Layer 4 of a small transformer language model trained on English Wikipedia (23 layers, counted from 0, width 96). Numbers have three digits each and are written without spaces.
A neuron's activation on a vector x is SiLU(gate . x) times (in . x), where the dot is the dot product.

Input weights of the MLP neurons that the questions are about. A number n stands for (n - 500) times 0.0028.
n21 gate: 396475561413535542530485466218359737345484605452503424519544453458743380406479531532479551442576452497337663754344587463558480503599670462515362392426381448557513514563512498592449552563577639722479419476527497442680452439400382445544656540404472564503537490649520478575500554400544365530
n110 gate: 528635572449594489454493495479583479575541324531497497601418534481373529420511439615523420541463564574484508458522620638347607572785432508569438618487449382301422299615348564540417482535345524566333492642670570516432569375470575415517487551581415539554512549522359503581534660422512453526
n203 gate: 402452560378571493516429373586735451481551415397448585508518540421453545513304412502422405539429500648471622519491500505398509446574465484408418368489564386530443440311366475486457502484464511607563453550586414520553668409393489433600476447479429411457413527492435551536489469387591462582
n216 gate: 435592479386558561349438374508535503389397586567406407581426326684373486617514433430445539657450467503557371553660455538470510536662532419659539411533437623561369636654357481456571449468507750418398539380421634563535425327416533452624500459365432500590497344575417672461468255358577511571
n275 gate: 485635596482574526625326527532504529608430533586784313582563344537758453461365330741495579666445557543320496630610542514559652751533743508332414642715496543509597642447548291418448343369504607373426489427577538464587548528687600230665379542622396363619520527483556471621492514361730742482
n302 gate: 478500534482507549417423522545591476626354535586609471614593620612437537427518475392300454531526503594525517488373457577485580434484479443377500540416638430476458526554553536514492423428444529598614447504593615342563439436447558471502459658309644429453467741538475573500581410412456529411
n315 gate: 444636493550413533540238572551616626632409513485629382820483305581532448500482456522508609640557509521522379368314507503368734537477593406487404650506610560530580504377518636500631652582552485548476500517319494449520458578547452625517500416559560566737389628791661602444427513265551448363
n325 gate: 500900236454334606563551213411463320581746765577562346433489420854573410446437487518494632515027615505683341387239638400473293435677245653356353726342535579367591554489366515276528691558440328618338461678440740413454298584306473579310427568500524381300305376607676817357575586480623523359
n496 gate: 453570597388683636460512584305583577544306376589494456575430614497442506560366474516476517464486423552697457407559483469406526650484556427467460590649418534337283416575444283379463629334474562476613424381700552609704568229508613573369402583457607394700546635614593413505500376493547303361
n547 gate: 522395485435456551494504477479473549476682389416462580548388493598414593382470474415533479470542547480469562632537473625613373399495445608619586685430419421516427405388513487612498330536354478503455599386500475416407476508358500425543403502607465381448476591599410454477570518530339550552
n21 in: 467533451436487494482371580621602317478429339574478393477546557508261643565529421297545573443449578326464506380687602639377413528611513483474435548450563457357474596411458705416591497495519441294469628450517492527456400639442678575425486381432561497589463538523555466476489660529509617622
n110 in: 517704537449442579412419463409621477520353427461530605542601358523443633449500404539411442419392489538591476543435477519381557454619379440455366454481576542581562384455301526405519552472529585556522461485404510414464658475563449563497519635507562460539531615530354628653448445280573540336
n203 in: 473464476478447397464514535447462604595505559598532569542502493635494573416632550586702572571440487549493526584535385483500554646576468477491548604465533558568515580673535561489558482571361544511463662608358513489574427702457516457512494509659483531415583385637364413441450509442594489462
n216 in: 500352427576343548544618472727425494456506342377614535528527522551308598479601500535457585454537373464483541467423607620556685593466583474398420549418500519403551378375649480454335621352416541420666419568476495469493424598475265407526496454607472532453587386295338500538592536562644532379
n275 in: 428331492573354449416561558493560467280492364536199688443457482500321414529477500486491427441478317554630515585530493579296324422337304624676558465340483262537432334524590529707724465602380581621641526519439681325176362370418463740636674287335527512604405398402584492562512421508363408489
n302 in: 432560486528509529476446462561518446573442425562645505571535453612419558519498488515407447484474544605560505568439502530532524359498558357311389541532600498599487534535454451497520476351477616620610445421460602340587615444598576535439418583421652459476495580563482581514560480269575559388
n315 in: 423471409525354373615480483424569489584518388477683540452495656351590362334424337356398382427285637479364450538650447540537506640383601571470572488524543466699561524342524479420647368515611453496663370282541377539435389620427339684652520577500600449550439600576488395487747429456471512519
n325 in: 535762160685260572681452278470390291586685849604593584290406333634536354577615579423517681417356676443657273406297427483521359246594295500361456646382715595402538694425534500375647491500521299638231468542448796338371437622413561667280613717572621419334353423453709681588518712439690622316
n496 in: 436446550311680551552489565394604514636436327667383475535455548509351530616502438515470583472553572574560416433440370411347565558548561356475441520648605605492303459497412323472371553333424500381561410414586469536590639273490578722336420667440567456605536548521638453538420485434668398435
n547 in: 304463478565442549500359511532614595366599489492442594494505505514485459481431405534506495481437471495461563412506498478671533413558368507413394552450520399543480436381618545465563443544609589509623474522456476362324551490336440594471485496611391610308449520423446466560575464242513498457

Each question shows a token from some text and the vector x that enters the MLP there. A number n stands for (n - 500) times 0.0014.

" the": 472435540654464463455593375522600458492394536489490464400350411478483539580677493448420548462395511720472495486481612539641558517500639142564495446493526511483480544553433506487501574478487579474512556399364450501608503514433398543483520524436495516564542493487534484649760492426486639546
Which neuron fires most, and how strongly? n216, at about 0.17

"at": 485628482419459489680293490371634535553642449476447507438526488501535571663462510485525381603452546450516495530508525565396614477588424416536495614525557617382470574536392487535571500357509503495484601406411519486507644525682437518483506448582489481538560547503451523570454513397519414470
Which neuron fires most, and how strongly? n110, at about 0.21

"ies": 519526632719441570493556307533528493593558547574387521620659491479598385847728401514400486364468491602434459575481544610515409481425458623475403472598476507555476558484458477579422453483470539492570545553474566453412501503577520449534477419557466529493488541513434567626412586418537517486
Which neuron fires most, and how strongly? n275, at about 0.064

"-": 530451456412561458514296512396432371621546583603503442575593330513433589670606562509507440521569505440230463517455433473533442491483654333576477583388551476715542491468498577475502603559524411403503494449388545404409360417365426538516558549626533474458511486511530394716384473475557543509
Which neuron lights up most? n21

"ec": 525418472357248483649445464475561536527466483499468545473318419465558456631519492300465366576505496571478551510551412513540495552485421475598432471569654389616380531573430373467499567493486548601543477573317527480559451546581492482503471454533622537479480485582442598634431479371451427469
The two highest activations, in order: n315, n203

" (1": 400513429669546558423369435446421485498528526543389546700639659544544496405720469578626558461624512500391578481517432544555486421515535173494483517511608489480599483492390580616669628448603680562510549446533428407511472495625539533427469507404487407662434517483509503693454523614487542422
Which neuron fires most, and how strongly? n302, at about 0.087

"ad": 520590541530602383478607358435514474480537542498459505566431430380507490593535448556419498514560501513443407512451441547669649442456311338426458542422526671522335572415460506508544608580552403497454545299459485527383645591556463501469563476447475513544488457494459556460342433290453412513
Which neuron lights up most? n275

"ist": 609506506626492410502534471442588435550493535448325410242569427578409623558473464607540551427539564617403325491359454528508500487511599455509524517528587503505358577398376465624555649402481484529511596613434404488484604641451507531517485547557465559435531509567354536639327483370476424414
Which neuron lights up most? n203

"ia": 487510543365512507564545371543683519530545537525402521504583506477458533708621489423463615463613527614638574479498488566444578470548575531626479447542542440488567590496511409496389514440568581465461437467409632406386462526605582645527456451454409527511429526386578547606307620388510584468
Which neuron lights up most? n275

"en": 440454541524484514395612238564470468659504574497534416419525534433369632738536606408519563521476479395501560445488298417499470383530449391452505434516615431589533453405541422470440613430569492491497465506425516460552692546379504501426507523537441626467534522560335477565377473401452435496
The two highest activations, in order: n275, n315

"}": 512534567544401518503535671532473501487561477507372708463485408462438416584581448488450470457518532456555568516470511617453422524360513453455480560446462511587491516453353471514578375423461434529561589498423497498365467553330531437514501487600419551431478555412451484776457547352505593492
Which neuron fires most, and how strongly? n547, at about 0.19

"e": 525566404469479434508579198485473534523567486528581417521531535435564495592585509376480495392576541498607488460623447516499580491463438355556450411526515364433460521551526468453510539356531508455454548637415557499318597571613491522506398491517542545550541476540504447642347515670511452406
Which neuron lights up most? n547

" A": 445403482343575516314554668434537648485476437577419552629281522478603507632592474510468479556541500493476510561559408493390712567490550323477506513524484477466551557614513504502530669412590480386549468394411502415461463444669453585441548481474419481543406461522466468695303518420470548548
Which neuron fires most, and how strongly? n496, at about 0.36

" Ar": 529335545427631438423463604478614516523526419455356557578424621396551491542621514448546476435540456528643454500583359436384545579477628420548485501597437494505665561577452456537551602300587453489504537502594400481660422477721473565485510553537456567552469495656587529793400553416507425555
Which neuron lights up most? n496

".": 518478458386566560607621646479443539518561581565475468352493573474379470532618513482435628370788529426547415482509401493689548479513540476555428624408487429564607510511367629486389504442467356524491538289572642542508428479434492586565482544548451475567452546499310544554493547567559598492
Which neuron lights up most? n275

"ep": 528559535380483468525443460463572565493530405600548577423442562498472429678563563475536532577518414525427577492450395497397437695528479207513382486444587414497441495549512483396472462370505617518460555755396526436445638627514475516548526537512409439413522445659504699649360496342517419549
Which neuron lights up most? n203

"{": 499498459426517565443328620448476629447521505485501429598553552492332501487649524497613568455465503483325582463611499467519463522522484199545378587488478395448536486413598452435465480585594489530498666389357579496486609561284603438428576547453457546495436462529551520734368520446573528502
Which neuron fires most, and how strongly? n21, at about 0.18

" (": 480439525559492569487398632523439467588549564543398538585449579533413584330802507552607458444571514607193508504509554483549556453478450318491447487474684509539610512449463621506618530420691545469509479447333459491455488489526614483476484500493512398635457432469400460580735482512485508409
Which three neurons fire most, strongest first? n315, n302, n496

" 12": 435585604404521523545524605525445503464476437404479554660506495443588409551640548549518576502576453345596529467508459467490376452615439132474414469504526582497484494558433410442594561526463692536499510389346480437526614504466444444476451466462578542512402506574495494516474520400544611561
Which neuron fires most, and how strongly? n496, at about 0.062

"ob": 520616479581376526685335408510599658605451409570493533641504530496461497652599534373483482477570478439321558507536391566462534462494573486418365598566494591567451449419423624461420551573478504522447479352434308459416497469626388614420534541537421417503505513526608510460412472266531404488
Which neuron lights up most? n315

"it": 515470540315394394612489350499598477530525518600521528461336409351503427521365479553555348491401487476593646570519410465513424451569463361457513485525577596479461594461376501581596542517477493577495426599264603517521531533655494501508457480660594558555508430550333511497403494337517410522
Which three neurons fire most, strongest first? n203, n325, n110

"ation": 510548509530456596626469680496566516554634565475431516487608505552555425701414466515434541440614537588506572519383493543457407506534488439540408419509452350412613619410457460555540331519497469466487559384395587467355612464539532464431562514477516441545502409464602619642425530346556542508
Which neuron lights up most? n275